Layer 5 of a small transformer language model trained on English Wikipedia (14 layers, counted from 0, width 128). Numbers have three digits each and are written without spaces.
In attention head 0, each number of a token's query is one row of weights dot the token's vector x plus its bias. The head spreads its attention over the tokens so far by the softmax of query dot key.

Query weights of the head. A number n stands for (n - 500) times 0.0012.
q0 (bias -0.026): 446372259356641719470689412418641508523639555704588399573512439496292440496406192241468392519555398548435539516346450484583447715556592535402628374423435559184512476362527488424396566500607535571419647430515610672488801561485594390730516812621332348624386563511299710390598529431507441508272197504690383485217708480779410512367360420708461553582298282468534521719524391548390645418553
q1 (bias 0.003): 244326553476557432492319280492329388504669261471306464688367578481512693342588804429528584657337592380408626565428698425581492422511399425641612520414754720220621529601415598553629472476633539716524485700531450468427508581500467573340524630484507361508707556393460488581480517500403282411504492323654340392692464707411472281485776453551297269398737492287850571758403381536746438412596
q2 (bias 0.013): 676413687343608360543426539492249386562561508441504814640364362649565541748439484318635612563378500515484400742541318600335473257570405367361393704303209492645246567448618671500528791646566472516375297540392538475533742433557280610644508702520228528391719353617321444716504500422492435327488313586536500706668326496390626659433661335615386420373475484414341513348380450529520409861519
q3 (bias -0.022): 434436732457716330515517462623488523695539292764534481535523492628504239241226632414586347545644282433527558428362664515481308282433572442292442531702481539775225569569671556552619387508496416665528444415327472584555337511614419470601598710554573442440523567366645388598218447644361266880429520471481391485334551613477500535628372308496410634507436276508706484666488839432395466496624
q4 (bias 0.006): 669484400391344259557589576520601545736421445638214357450439552515368666444496443457570583413434376349670519712335394361549485480440492655313623328484360594794717464462500604520339496430260778465488519477523399448559523458280492538694434552334431613403489394695359477515480528471456893441304508628388470466477554543439605477447562600679766391219316530374836603291563407702644739531515
q5 (bias -0.010): 477539408721614543318422748768445587418431667535613534466504478801381409691436545219461649368521516217566631640444346496496582434545461305615463620641446346596558827563641172435165610585487663453706348656328221491591343305625882467533726496436345317615323380385538517640440487567476487306334337369551713417327534543413777367479775646571397482634614488332569347729600482639449471287352
q6 (bias 0.037): 619422492628467508438472449529464414631419564584555444714480633426311508356536761532835428376500388690605329533569300321302577761619414600270493601658504581434567579772492228435492472163382610524434697528484600479467476418708521442230468419532189532604496358355573229519250634396556472622622625585516573739425652484723621633453408135382617609336298527610512360439402517467384527520751
q7 (bias -0.017): 648567488546460662496446519793391639567496356520473504700577520538593311401629594605543512466488372522496473236763523523639305496797861481451479688488417484329633629298189500567489543667283515543428519684235464623559554557386472568463383631566504488380256347258621554684438403708679656291374692830527362409362407449553414676579434450317559593633376370378526594350421488540356409481440
q8 (bias 0.057): 410532495722614410664644396640567418457320339365552314733645260496598550946424297545419576578232483323760412482536535624383496334202714202412563590338470715536504787544422317418386429808432531500454496478570741600351762244584533543483473645442371442449526594690675575345393695447646264333266630136129406443245750594687531437483403610601540398699638598473603458437641611732562430384470
q9 (bias 0.101): 568516393013451541201405683538540244442536275433441500559619310697448703443074422412621504663516624477663599582601484556434527471554549424696676194517566480606433708465508537635591376456382633516681423369457454529236636473447366624377404600635478404485361435452339579271580550286391380537550597763397631563460740640535733512597321397535379450549611627634657373439635587533592746544423
q10 (bias -0.010): 674747433606808404476374444298631536532434401419392226314431470615512488651661397389740435599467258562424431297769468484536476224614617512551522578649500356358347360766740382571520508410645492409538832480565590336687459572395693564287529504590408627496587372588488406456586803591631492567660496400602437392240422397288574537572203434568339218597563350429720487304307508680787604504551
q11 (bias 0.088): 473466630791444225594115557376437463594376555597566563429479526655525410435360381652530675545525471512566534413530211542410492504528250479535742777329701423491347487541335600642296576272453533590487569391613324306152702438500478545833445589315603192354488581453547773529555588407722365509536419388525317607446779381533576742463471572649462377388600670826553357629664360698297525589398
q12 (bias -0.037): 202579487618546504500314504470467409414351721483640541701456395654586653487365520569410942571533535566714557408339344545500653517398679354543583401619405303417648373468548819209524427533665276492525472516242525542537671389542453579327565457362195199441792315470328411555439326398511594380282594747399339400556520385679516529706492509508475462554563402492825237662621475325626655553500
q13 (bias 0.047): 618406539565276430511490615528692429755508496736459389557530663667419138418762377281589675303508578435682652674725421344325419516342739404452547400369478338445553647417552457602575710496749290612654415568700556802621439433681440318474446482546486473659418376507411363418519456426475435504515415484458386358606508492429450643671302361760604428365729581500375569593492631539718395392419
q14 (bias 0.063): 619390709671463447376482329802772492454520524512508504322374467659512573512311523576307402392504612504585789463714586710698381558274447612642430589670465456426277467449356405447531504528577672238245354457658687614463767566458358496558380442261590468550546516233452448620464604109358424386435407449409577457777660512617504504407520697567653338587360366305554513419500599492436730424789
q15 (bias 0.047): 416508230583676565589556349375556604623597508654410786638488343569400573443392713352508390319340685674612405430641566492469565521374256508949514632401241580492274570473679406386492357384561430641365508417465637577577389469602587446657671642306694568465442532341524377624392599331317532314622612407472477733354269288418484444342496457277804711663676439375603664460488430374624449416416
q16 (bias -0.060): 467580320691291258515558390733492280583571685288672601577345411394578298504622504660382384515750428589443364456461504353655481456661568379545682303569250642540707411826618452632685539496789454591492417276562488656655496321544463636534527444407599566605568354446347519542512585550533606417351528334616331802554598465378778099545395483419425390630375436472402587468460468548394511465316
q17 (bias 0.018): 488450439448711519449533634340422536597670376609697686588459631413463526489579196526650528561328320723569411558541708448467504485489439478531516504423261361515511434551795462089452623575485482323488432511636675534599615485355153496432593489585580563575616526497384659547380450479696369326532541579344557125511545395646582425489448560555391679319561328568500796583511647485366361253504
q18 (bias 0.055): 504362406512370605504629357442115777374673604488457555473641459581675452468504462619480445531655561259685591431420589579765435426352528583479552400681519192630376315648492520532613536579564675736553573339433426687290536527515583588321516652263548571504408484393660535504372500566757381685530496310315771640480603588496416608415705428465608479474296386142310374448577266706556275675515
q19 (bias 0.047): 487466305484513554648702428660504552512442446479512414806541790468223793416653660409221763708711476445392439793513173426700556675488593521534493292470392396428294778468544411706492352570500375213458607414655238302395607508578547528444558441660573459309452362542442480656409753451314355563374633474275595560251541409291479815440393562545579534363636639471405626408517350652351524409472
q20 (bias 0.009): 377399411352610450560666343361612564381295533599662574529590483468334513508794448657666575552401500367548381364746456631500484368433580479806507525376512433462593363443605368681634657616391419717356416569231298399164323573695461248711537659459658479611540458573529656268463491241457467227386533741574341569692674471351558620496340637447733461272381512496722255403365761673496270359635
q21 (bias -0.027): 459337580414318430601542521500405458824382470405373522504846460584600513416366429781361505416284442344429371255565525393714729455550522453604374657733727335403614594542445580121526668444487386544447708564628581465965530610288342328641327728474645422575747478628543483487500230508524574557438400546389533597372526678310734478525552121653609374360562359553322527689196330324427289444650
q22 (bias 0.019): 348455357325553695298524496454560554435645696567621520496599558658676302300496597372609559763428546534360417685540402409446673380252684651454514476446721420520312674375457274691453400520476480411381665508504479529370683523345588504419584404536366544546647427441757421724500463680448400735588548547199450367938416320422324287635492607555628442557438500403603470362321541728328683220331
q23 (bias 0.031): 228574496680380325453774297248733664403606395659390640682337429438629565340311516592500423484343733492305536661415312707329570558611672532621691641533329363590260579516426236451528516741598465468644415603456529426312632242527471624620504666496489548438411415530536564481536333278459669549473674385385261378504448721649786561333548457374310383458669523427419254435475429500608437544709
q24 (bias -0.002): 355500625375295579390442348562371341598401508659404399539411314273524436740567637539256641470351753418679484399456431426398398516489668469574483788691143358620492520561653411604739277449492588322436557477627533532440535588581455565545547402430138574376489445351433613697488410511728516464604654674550613477515641692595339354640383412654559643429552477841399707504244443552602435323379
q25 (bias 0.059): 544555487346603598468419337390755415432424324565770488607372357601433419316290565592239638553295500425512421672555504450346508573516547783696518740626427614453742695529557607227516433755369275546307387372558600714479550455433613840319295372280430592363472302570357654435265461504359308598819496664803572586434634462520429567496645554492307352436625628258680571394611340491701341655464
q26 (bias 0.048): 197459752312463451469518410622540461477773411487803356548663458671387316393573539524293491430629469687594444459707594496403539504423685524685298516375449455730232713591429777311179536448549551601533589381603366475484656418553735672736484280676451263597247427713581380749585517689368552239454589483376608410564548464614613553387632345397322630508504488529419415586344533426496685456543
q27 (bias 0.025): 749727365369557435581479376533524377538335736587484548453586697546643435496328334440636420377532542613546480410331652417438615586542719571550265560467415552407375847504636696674394055305637527396696443543700372516557667368466479400167480649271626262668523753485440378396476310606552528399424400399492462500461285568690488448508591428492384579281512550282496555528500850618619372524427
q28 (bias -0.039): 385746496520715594660789355331363555736402415315461424512448463442266525195553539355281526512560667672609628620516465476562411562558574444374418492713508703488390266318520413225508556496439496488624388667468496278582596728530643586388621430500820556531453467500634624231500437522621593373316281607404694732615504508535617435726584194741468198645355488614570589484352696541387622589496
q29 (bias 0.005): 296684817676545639714563484542584305481553560722414376496496488566693646262379605588359555457420477793527400459614563408780546757642549420575472447504461512406516325705332347512729540596565512731450411702658508365463232531398554438585612454648342396654341581366585412527286705263398612586454237538615272375496187496629448484298659345437589404527397423569473623402492650705620527359276
q30 (bias -0.100): 413458307627542660587605354386226387475618470480434642252233438239583549366436642526451432308692341254445459512538544545609782616565626549363407500613525390703379702294493477397496665290489548405465496433330488465450620474312265660442594651519556507471761508619319597456300808445507594500704515377548331504504414504485571591642645472367670590600589482485579690763546659504530522530587
q31 (bias -0.032): 660400376609523588175737482468571606348473515531651320374347551281387611719572602251489476551489678614580433461451496470394725391568438267469460322676588602415607602345551562535645338447492541454473464600455524589473530500425516281594481457444468575442504686594281279617247339497553662733582564552571598651470876643467421636522549432330417234575395532714597747580431543446436283428348

Each question shows a short text with each token's key, already scaled and adjusted for position as the last token sees it. A number n stands for (n - 500) times 0.004.

Then comes the last token's vector x. A number n stands for (n - 500) times 0.0083.

0 "en": 550646492556340497432638227205663426459518242357523430604309497473447213458354524371766534802501
1 "ne": 622593509569341496416582253042641397527466241401577462577318571542334206430363546362760519812459
2 " V": 575678487604312546426582248192625390411476351386494373552315471425368186466290587353731544792433
3 "er": 572675492589373584429571221172530383470459360369478375507304464386325206420313564303681489811473
4 "h": 544684519585386557443527239164564368491447320374505398527324447484303179436275575326755504837462
5 "a": 579654439494336537381553200082535402477453311379544430555309472540262107475366547388742495760448
6 "eg": 572653510515330483419628276118577382429421307470500411532294493535301193490322586387748510823479
x: 471514503362524314304519689373439310627542412374503501274500585626664704475682545391439501398290725709643833528532793443654455470452574444574608702394645369842561487468166520521425460396639139554509590631414464548387553507583545580477629630438519363553349455366496428382663706615506305139494491563438638722374583537489325482418655416483522427437391520407419431353573598582420384382597
Which two tokens does the last token look at most, in order? 2 " V", 6 "eg"

0 "ra": 561635486532342471441621243187683423439530281354542394591386511473457200447346509342757536786481
1 "in": 532625455579344496457627154114652434441408211366582395513431504536437175401275577435702412781477
2 " as": 528614528511342419513716245115659442474379306356550327528406594447419145444304484356736499733519
3 " a": 497693493486377438483651185115636459459472245312490361532361631448416167429346477330684494767493
4 " pro": 569710481479418470512591254127625537453437239295495364503447548428431210441325506358704576827497
5 "f": 584783469502335526538536259173589385457488236321427338517474541473441217423284530415706461840519
6 "ess": 489713502501405510424570204120572446427415216341443356541398494509414153432336502355753509801511
x: 602329456361455412444592543256515295515556289421570438286546597687771632365627588413536610520444564715663711631423612436463444528503547569595536573298811426600443632506178460671419668353423291425475551613574463440378707459635544591434649582553495185447496440480410282540696830473424327140469537418545644749394565450456376644401696488560565483593330398468288451391495591482639335537445
Which two tokens does the last token look at most, in order? 5 "f", 4 " pro"

0 "oss": 558656491551331483444627283207684429472527254365531464608337521481459206484358530376752538765518
1 " in": 527625494532299483509680203139649446476424251329532456524325590446425184471353585374725504756504
2 "t": 478624521537414540522619214171652429514467202324441501501290598469453186535404604325716520804474
3 "end": 553594498581312504525608163120632455479456206364482475520380582469389205507377605362781485831510
4 "s": 567589520544355470456647175109630429508432248311510524518339587532380113460286575379734511775522
5 " to": 558604547569302412486658161171683474498437285351494412528398582481382118483334563366746509774464
6 " s": 568675501549384403499601287191649489443463244272489463515378579425400097452347581410745544771532
x: 477232599472579372387663527326416289542465359484707557378429637563677675432720511491616528482238566707851679657520712342596492386455594455578379587396620376618545507478201469623419584464457106436512599488615467479388650557464540643287734563534458200599429398473488422487512742554497478373447554578460549754349507389483428708459533426515446473585453313479331312310617588600535400682458
To which token does the last token give the most attention? 6 " s"

0 "ich": 564642489522357492415630261204654432471494242369525435599319496455417201479330508335767517775475
1 "a": 559607437525348498412571196069580417511438236358595440570325523530290141470382508364781501772506
2 "el": 585578457518379489423565247074656413437421229407571400572359545520279177464290512360804508746476
3 " S": 591676432566368505415594252190584487400464288360564379553315515463371161450268556331710506781472
4 "ch": 577729420583328490386588303183509405494447253405544375575349574361408200440300520296695501784366
5 "w": 587716464549371506367512244147501449520473291396536366568287581422354192512350540261722478807503
6 "art": 687715420523387492348535297156542422429445319410584349606360495516320109511357565339731457863460
x: 483324425451497357413469532432348210578533490478565564277550500598709742553607613385330570500294781562666807687460675386531453452483584457643498542285613446710518559524229492646378620433532179456509630457478426621355551564552526653458493621563494332594240376472604514330599791487541271127424474581589636666432673429387346515583774549568397352542336420447450526358636587594494321505525
Which token does the last token look at most, and with what share of its attention? 6 "art", with about 40%

0 "ro": 582645474531336482432641230204682438453522276338536404598370514501443214464355515352763563809487
1 ",": 564645520570317430465660221138696414433442252312485420539338523559370213444319523408761504808496
2 " the": 504646526569355467535650228089698437465496256336506389587365509515336165415287483357704505753478
3 " S": 541681458602373499460599262160655538428497250344544375571352510474393183439262550340673516777460
4 "al": 486708390624372562410600238180614474430497212367535321609276645440401217439299547334695533783442
5 "t": 502741452591402546398586272192639498501418214382473413525263577502399209504329556289724512845423
6 " W": 591726473593363507399595297193589468452439339442520380606312489502359124498331581306719494834416
x: 387308414463586352301585676396379225559557333580576598251630562625733719422636542510402577462253552620797676662552693308475415431547410451579463511347665395683603420448209419629303556404575135429569610564389357548414518502557458733390581601562493298592449414523635413511624783503651465243444506558459524725306612407434459619404713458591460515538424470561414480383512558675573351569417
Which token does the last token look at most, and with what share of its attention? 5 "t", with about 40%

0 "er": 557644493557339510433633250194670427465502234369523446586323516486429224443328527330755520796482
1 " (": 599664526554345488472605236124707447433466276348517412593307532526372212473336508390722481772503
2 "200": 596685515511355439536628242135673440413486254401468392520351511538446258450335547270750497784482
3 "6": 586688510484313435526619252128650426439457193389538461626296528596385201523295471369735506788468
4 "–": 618679549524298412507600209124642488446485220347530345506341546545348226496232539359752461756486
5 "200": 593649542480329438529581212109639448418463256413498369505321532559400256468319565276746488782440
6 "8": 584646534469287439533561222145646415420443201400542430584293544590352196526267514369733504776449
x: 523293461494544474361559632331365343526508279351603441357561597679834796461653607451622588454272668686653557660583670380470487531424515496759553537197632417673542535405158516478329614336440337534466758540430494496360577635582449682444516534492437296442394535460547363393726681508528466222580596557593479769424550394464314635402590387625522322562405410496324488296531590609547311458519
To which token does the last token give the most attention? 2 "200"

0 " S": 565675465561338496440609226224661465428528260348549389596325509465439213454321518352747534768497
1 "an": 529753444610391549439654236213667435434469181399588342584387539365348181504304561363696491798506
2 " Fran": 585638442565346525458608333177624440445447333388540342574345517428360172434255537306729550849481
3 "c": 571661493569390563459530284183595359452386297489564317547298472427413235372403588428798473843442
4 "is": 602584519633386601468601230138548393414486230447534361517370481489309172389330558445740495756490
5 "c": 584654545555376545424537257155600382477345248439512402520278518505358238376360571379795499861463
6 "o": 616577506592343531456626203148547398415427251432473454563304518535242205444335556414775487822483
x: 487432500522440298299635706315379296487536321510589483341468517669677643366643548401563642389324688677684719641468713411538573538507403425505587433406548487722500452346292565487244618432575207407486629573364512551380635587613568653363530612562472188563288513358594426403747762520568404072521560589599599681369585408445341505326611354490571385566577456607535460329571678554480395543574
To which token does the last token give the most attention? 3 "c"

0 " over": 519665502522364493474641225194668434471508283367516421560320549478451195474355519348755545781509
1 " $": 558634566535404502454620236115754443463499310355459440535459530488399147536346601398681544780480
2 "23": 598656550536348455449619247132719390452527319396410451540354510526423167512345599364672567801452
3 " m": 562691583581315456440547323102655412444525313307498464548333483554386114494353559388694490759522
4 "ill": 495699582645410461446552283066595436405524328376488377562353474585386100514352589299699502737514
5 "ion": 548669557563306453459532265039667422519448295357481489578309514594332135500392508296798537793453
6 ",": 512638551541324415470651253116726460442460295309463460561345543573349170440338544355739546765495
x: 529260608561422390371574622361523232508530327401653518320500654716776652414685531475510509500384569705849745598595586357624428525328534441493665568324677419604530498470365521423436550510492174474528683506492441478320571661526436630324588599536518220525423409442509221369675751596573522246440540431502557673385470375353326731377608488592499458427545279471483540340548654658518370530457
To which token does the last token give the most attention? 1 " $"

0 "ut": 575653497541343490429607224202675454449503232364542443582355512458457213436328530340757543797499
1 " was": 572632568549393402500652187161612442402441273356518381591383585492362148467317457379702458804566
2 " re": 599688497508377432547628215128624464455485294331482399505392576497404174501388516459716589763552
3 "-": 605690517563389472504595233170675471480529259296512374470387525508423159464356569415713499808504
4 "re": 622694519488408486402613219083645358446503301326530381524397623586418247446356607369765560731477
5 "le": 583712571562379515437570181142615369476525249306539440464393641604376172388362506352770505813464
6 "ased": 573638601551338478482622177146659479427451233367542417540369601627398155398398523301681481765532
x: 642315463398491470383642586305373317500392339270517530314532696654761694351671594417599569552183528627750663531554656442576504380444581585467543578316524353582480562611261511598349598498383172485512560609539434517408612586616443599340610671499504259542372300487447328542617619533556319152459700624656596703407592455610308493365637445610460385470282488489525584549428731618614370473473
Which token does the last token look at most, and with what share of its attention? 2 " re", with about 40%

0 " p": 562683480548353478485597209192649436440520263314509418577325502467442191467351522368754544781504
1 "rom": 588719476591293489516595210193586391434518280301519397495396473556427220525258596417750542762569
2 "o": 560671538522391448442625180127654355456466199323457448547353529551333200450365546415736538827518
3 " C": 564683491569336475464620222181612447432451290383468387572342490486436199453318588319657507834431
4 "D": 628645487659310547495567204182589483466476315390417384525294447439371181482294590277636512810422
5 "s": 580622503618324479430622219136520450481456314330519438534281470470355139458233544337675526792427
6 " to": 563621540594313433472668179151659479474442308371500385532382574457364133470316559323735531778464
x: 543252647532477463296637675328453288581536285505657474382370482631701718478743521485446496383300485711742671622515706360564442538421538545514587614386696430703471492408324489567361509451502106397513598623506431588327688605599412545397598593407551204605406363657470291525635723524567438328395595557513391674326503384449421696374706378513514389481510387479520425341474669672540340602457
Which token does the last token look at most, and with what share of its attention? 6 " to", with about 30%

0 " (": 592673522528331487457614232184700439458520280333522418612304527487430228478365507372736520772500
1 "199": 585712519497320471515571208115691431412515248430520398528343550508411254440356502306743531791522
2 "8": 600706514508331452533589237149680412415455197408549467598330544579380193504283462396751513789481
3 "–": 603689568525314416511593201132664482432482229356531359490367538528362229476229526375759470760483
4 "200": 586651545480338434523586211106640455404462253416492374498332539557399260469313560273749495788446
5 "5": 583643539453314442525601225120631421418414237406547438594300546574365208537309526347735501775444
6 ")": 604654558547337415458648241109659484484447297338545411588329531522382228483313541394779495768452
x: 438266562597451362429574715315506361547487308322465512315533578624766773485831589390580520492301597687639587614598678393605413521422532413684531535298751351512485454512245601457458629383464248482472668549565484500197579669548494664331546584536436202470420488485476359453696726535630381253531502503580453759269572414485412577397638355646503412478500388545388459379537664614493370546461
Which token does the last token look at most, and with what share of its attention? 3 "–", with about 40%

0 "a": 563648487534329487435635233180671426462524262351540417605345507478434196441353518364743533777485
1 "f": 550706501529349476430558256130653377473489205361544350485381509535360166450280530410766464834504
2 "et": 567617556590361494391543219068649491468422170318561393551346474527384196452319527348771470794502
3 "y": 598635516579386482330645176111600452453414190350488467509405516585335177492231550352764486800469
4 " and": 568632524534315413443667247152688483475407265319478378531322534508337187496344535323755510840496
5 " s": 580692493553374409474606291152649502415465231268517416519353547462374146468327558374752513751533
6 "uc": 575724461560384400468605260185600499422416256295517370568390607429425221437276569314779521885546
x: 512354584422514409333589478231415325624438251561679459426433630526631679395752627412552632432219513598615796576476680376557389543535464467650510689267685343655528524379300493626475610506536209604587557537560514444286606551578556677371574692579616302550409437440539360351584715540534294213345599479562621675413649424555438636441590493453443223497449434456480446201560644669506397600401
To which token does the last token give the most attention? 6 "uc"

0 "usic": 577645477551332505436643276202668431440540266352534412597357496477435232435362530342741549741474
1 " is": 592650536516414433503647249112603450410406297325523384597397564511362161452338496352720470776574
2 " ch": 588680536508352420591594281097670430503504288318518438553385585493444157420340524331743533748513
3 "ar": 567659478458409542522628249121619408464488319265469399548409509571374111458316522381737527789559
4 "ac": 653595462494436504538566312083631472505440314243459454599364437620347189437272572363733459812488
5 "ter": 587560470482384543477588322108638447450474256245433462495341523617372147414279516359784496765493
6 "is": 591570502533375518471586233048625462449478283332470470531436552623354143419293543380770481757480
x: 611287499500328344427599642192389313499442432491565364322511506705681675454785611429501670479361632526662682677497737439593528629474615485447575530434598340673635510536269377364403640375382304424571514533536596371374698547544543567369504593534488186542439448499503348423647652541586328049466560614486709725363535455465268649436652336558598347572429481522392530367623684677525351429494
To which token does the last token give the most attention? 3 "ar"

0 "ing": 545651492543334467430646238195671416486490237364528423587305548472421215453356536324732538776505
1 " by": 539604534586355435529720209105665445469444279394533420500342563489357159488324551320746534795469
2 " w": 595682571539378395484618305119692411423442297354509446616419522485408111503420526353752501819498
3 "ater": 618624479573397457454629311143635481468460257307527439598352548593433119550342559354736528794461
4 ".": 547644530516378406442607260163747447489466283281522451619366516552343117424360493376734535795494
5 " E": 539696479524351434455614261156667427492532310348499384600342496566332168451350555376755567749437
6 "le": 509702499545334541426631213140638418461611299325542393507338571549332150408308510352716520764416
x: 420372676548506364374638637224491347557520486483442515312561619741714707427636524403474549357117637623735754713557687461488421572498531537439462676332674374656527510471193401523403564381476243578498676554451519698376583479583469606396511617460474227546366407441501369510560548650562406083513668527516446641383607377480514625354572514505533338484417357364581425372405773584637342543541
Which token does the last token look at most, and with what share of its attention? 5 " E", with about 60%

0 " as": 534650497544326449462654228189678437462485270348547397586345547469424198452315489343761535767513
1 " m": 530698528592344421477547273138708446420497206311507441553368524484406143461347524380736485778564
2 "any": 508724515631356394443559262131712415427524286315502403512359479547399136495336607348715488794466
3 " as": 505647534520346419520682249096659463492408285347560328521366610463388120451276507356718504737499
4 " l": 578698501516362416523523253148660473425494227362511453571406606457426112458326541365736499749510
5 "ast": 570738486534396490538550243112634418415510324390469377657370554534504159442329575288710516772487
6 " year": 539665479473351443488593248162644432428496273328419429575364562568412115475266574340750526761492
x: 476285547534497449496575459317417309498548364424759512155493607595717740425706550426614555474306571707650750665556646397562539518497577495568584734362717449639549495483248421602421648410517140448530650472455489543416680447505399565448505625508601269487411315416551307372642713602569425303345601471545551712345493509433228631387604389605632350507403408495237509415493589557639316566396
To which token does the last token give the most attention? 6 " year"

0 "ial": 545660491548326507453619241186680439447511240353500443585345522474446211440317518346736553804497
1 " work": 602689498506358504493583248120651461442434254333507372561431537517393163487341543337760499824489
2 "er": 624643429533395544465617270098597460461417255330486445533398586601352167485295510308783436849512
3 " att": 547710524523329542497638305153625384484475245315446391460344517518390143519433574439802537756547
4 "em": 561633485551341569500478266133664421445499244335530398447433500561403133474328622388830501773470
5 "p": 532682496573401551406501254121618383479513280336410440439400488597388127423344610443759501873521
6 "ts": 583647466536393532413605259148609435450525248316446445478318489592372071446329580399714459746498
x: 572304491487457404437592706307398245541518342479626440182479573627785593401627690513517679426378623634693659792509693401507450523470628501503473563393645394528488603464216547513284630447544155426607667559532588466464642553583446630370614574612472136396379489384522238418601716492504327178456480612565601514332447581464271523427637517699552524578471508429368471435507665640597317532411
To which token does the last token give the most attention? 5 "p"

0 "ent": 552664516541336489464618239184670427466505242361506419603315514486439213463370517332741557788524
1 " p": 542692497583354454516568237125615454420470274306477426522338474516424144504370550392748523782523
2 "rom": 603721495591302494519585235181586391434519290305513385507397473559429215511271601418758546754570
3 "o": 573673559514396468452624200120653356461471206323452446548349531562333194448376547414749543827515
4 " C": 563684500568335479469622231174605454433452297385466389574340495486429192450318594315663509837428
5 "D": 630648491657304548497569212178583490469476324390417384530296448439363173482295592278645516810418
6 "s": 581626505615320479432621222136519459479459318329517436541281478470350138451236545334682528793424
x: 482269565513459282373550631328354268554548304496683500349500415625672693397686604462616590429267549734806777717465614370521384632471485491452459490317692341637446468458221456581395633474565172523441565439549663564468547509541436771440617559511446134447379438472605272350655782470426391320445477632429569564356527570512372672456635476567484505667481394584416406459616603616539378611547
Which token does the last token look at most, and with what share of its attention? 5 "D", with about 80%

0 "ough": 544642492527331480453622278194710438491506260363545423556344527468436218447344532359745539803488
1 "ly": 539617537545368450401628233130684449477439190316539375564356577519293203526339543340761498809540
2 " ": 562654537502335420499598243120710454454538253315456444525350550513417158545302559357705472761461
3 "1": 543682518536313406476635172149684428452526234355503451548382534577433183530315602343684503775463
4 ",": 518662565564312419476652225134724445470470253282481431539308542592334169502317526374698509756491
5 "5": 570662546533361403496617228114700449474514269347471495552348478535361183473337551346689483821443
6 "00": 563654584504317409499623206105690485452467252357494464590331489606315247521342545335707491817457
x: 467251692476528474391484636292316266568517410394580421350470648617764687391719582640627602573259586673697582614563611370531444433487537488691658505309595397755475501588226422481328552359461180495478666516323490490390678617649409618424461539459486319575435402474500301425693789594567338240469483502561645826370527422448361574428556318518505448547443369491367521333599706509515465503582
To which token does the last token give the most attention? 2 " "

0 "c": 572668506555328482454612233207662431450487255340497440574321513453429210440347524343752533793503
1 "o": 599648498594348462457639173148595395446462202342445458530298533538270216479349533392749492838502
2 " E": 592675456544337524436629226174608401440492290376514360570332509518343178445325567324715545798440
3 "x": 603676513564312607410649212156604393448530269378480381529240538456387242485255598335668516749421
4 "am": 517709534559306605381596253118586374438479203374496368556293543529326191480310545345701473823495
5 "in": 476628531553317523383564200097636398454405218386544420467336489520375172399238654388704477758471
6 "er": 565585540544335576372600261092579401470394245364499484497316548604306201430257578293745458824486
x: 541267516440456311371617610389420327559494403358587585289596529705639675444650690302532555415317679637576722645569656461588428541495599390672570627414560341871471552398193450484356532344463219585452595528432592345361578512608500600469631574532566179541271402458556312474649729583508380071527622633623610575403629410366371650387705465512507360471461411536425533388532505582577370607559
Which two tokens does the last token look at most, in order? 3 "x", 4 "am"

0 " and": 551645509553311451450653229201697430476486268331532416592312525468421210475352535339744540802495
1 " M": 531679488630328507439596278156687434447508254381537386581324460510379151479287602348703489790474
2 "ich": 520678512579398571367594288129600409462487261423513404516311452453336127527328597305705445784429
3 "a": 550628429543345527376554235045567417512460267391588435575314507542292115486386569354777503750492
4 "el": 571582450522384508396530266076633412436430263428570399584354533518269164468307552348832515743473
5 " S": 592685440567361514403594266191569499399462302368562378562312515470364154449275579324711512780459
6 "ch": 581732424579318496389581307180491413495447266399537376582347582369398183438303538290697502784357
x: 356265521406529270393602574337414304632638332491597585265505550596706743478609492423514566509293692602723642732401616380495414581553568477489487615275645454760551501376248447714424566454650268610478578426557491534394580484688497753516573625520469285539289515385642381387601793582518411149377407469460498665295673522404399594517614504551430378633396309554507398440474525638642352434375
To which token does the last token give the most attention? 6 "ch"

0 "ro": 582645474531336482432641230204682438453522276338536404598370514501443214464355515352763563809487
1 "s": 583679469623331504419663219153625403489417231311553393536375544572403188404266512431759467777486
2 ";": 595646543598386406478629191172687468463453277364492425578350517560421204478326505415762509863488
3 "\n": 588664511550350438445649160146695457470497300341528438625332473521427198419339528460755518802472
4 "S": 585753464541393485438623253190662468444448262344504408586343501541424207437306553375721580714477
5 "av": 505770476568403551413524257155638517458441191369529371588413526448374219472315502361769564824472
6 "ing": 554711456593336380387604264136595470571404217394476345514290575530362151394335544365753488756523
x: 536308490433481442357556567386270213655397354469544627405497545629603647462674569515439653459355661572609808575513714430468385453562564436593635548526664484631469563437165555576380519500373079461439654577541427531364571546644367625415603628507526134391432402384571380552740723616439373230434610389549608606220626391518339635455669507555574334485402448517574475355656543650672343581473
Which token does the last token look at most, and with what share of its attention? 5 "av", with about 60%

0 "s": 550642484543323476422648239198673435465514244332542444589348526478437200444319523347743532751502
1 " in": 526632469540298467507677220129648445477424249335542444524327591425415205472337591356720512760511
2 " Ad": 515640458604382543471645264177640423476502281373496373537328567429394172438281535374691561776442
3 "v": 505676540560319558447523158182663385510468301380475392485358481327393269411262578362720580832468
4 "ent": 512655529584380552472555137198620417420437246472403387486365489416414176402304577321735584824565
5 "ure": 604559516562298489400610274122595381448426290401499455557356526509358180434260563361788491858411
6 ",": 541619533537292451439651220127678448428448286340495443561302535538355197441295567376752529799478
x: 481278609567412428321577661403531201479561309355695533358514588709743669460694511433511502516416532717828744592614605390612447591356533442553622523273614427617525528470301536481398593468510173477546644516436424491257532638564418604328603617509523235511320434444501257409698796608557511211492552410532554689356468389389377733401631461537492466454494323513482511368589645620505355544462
To which token does the last token give the most attention? 2 " Ad"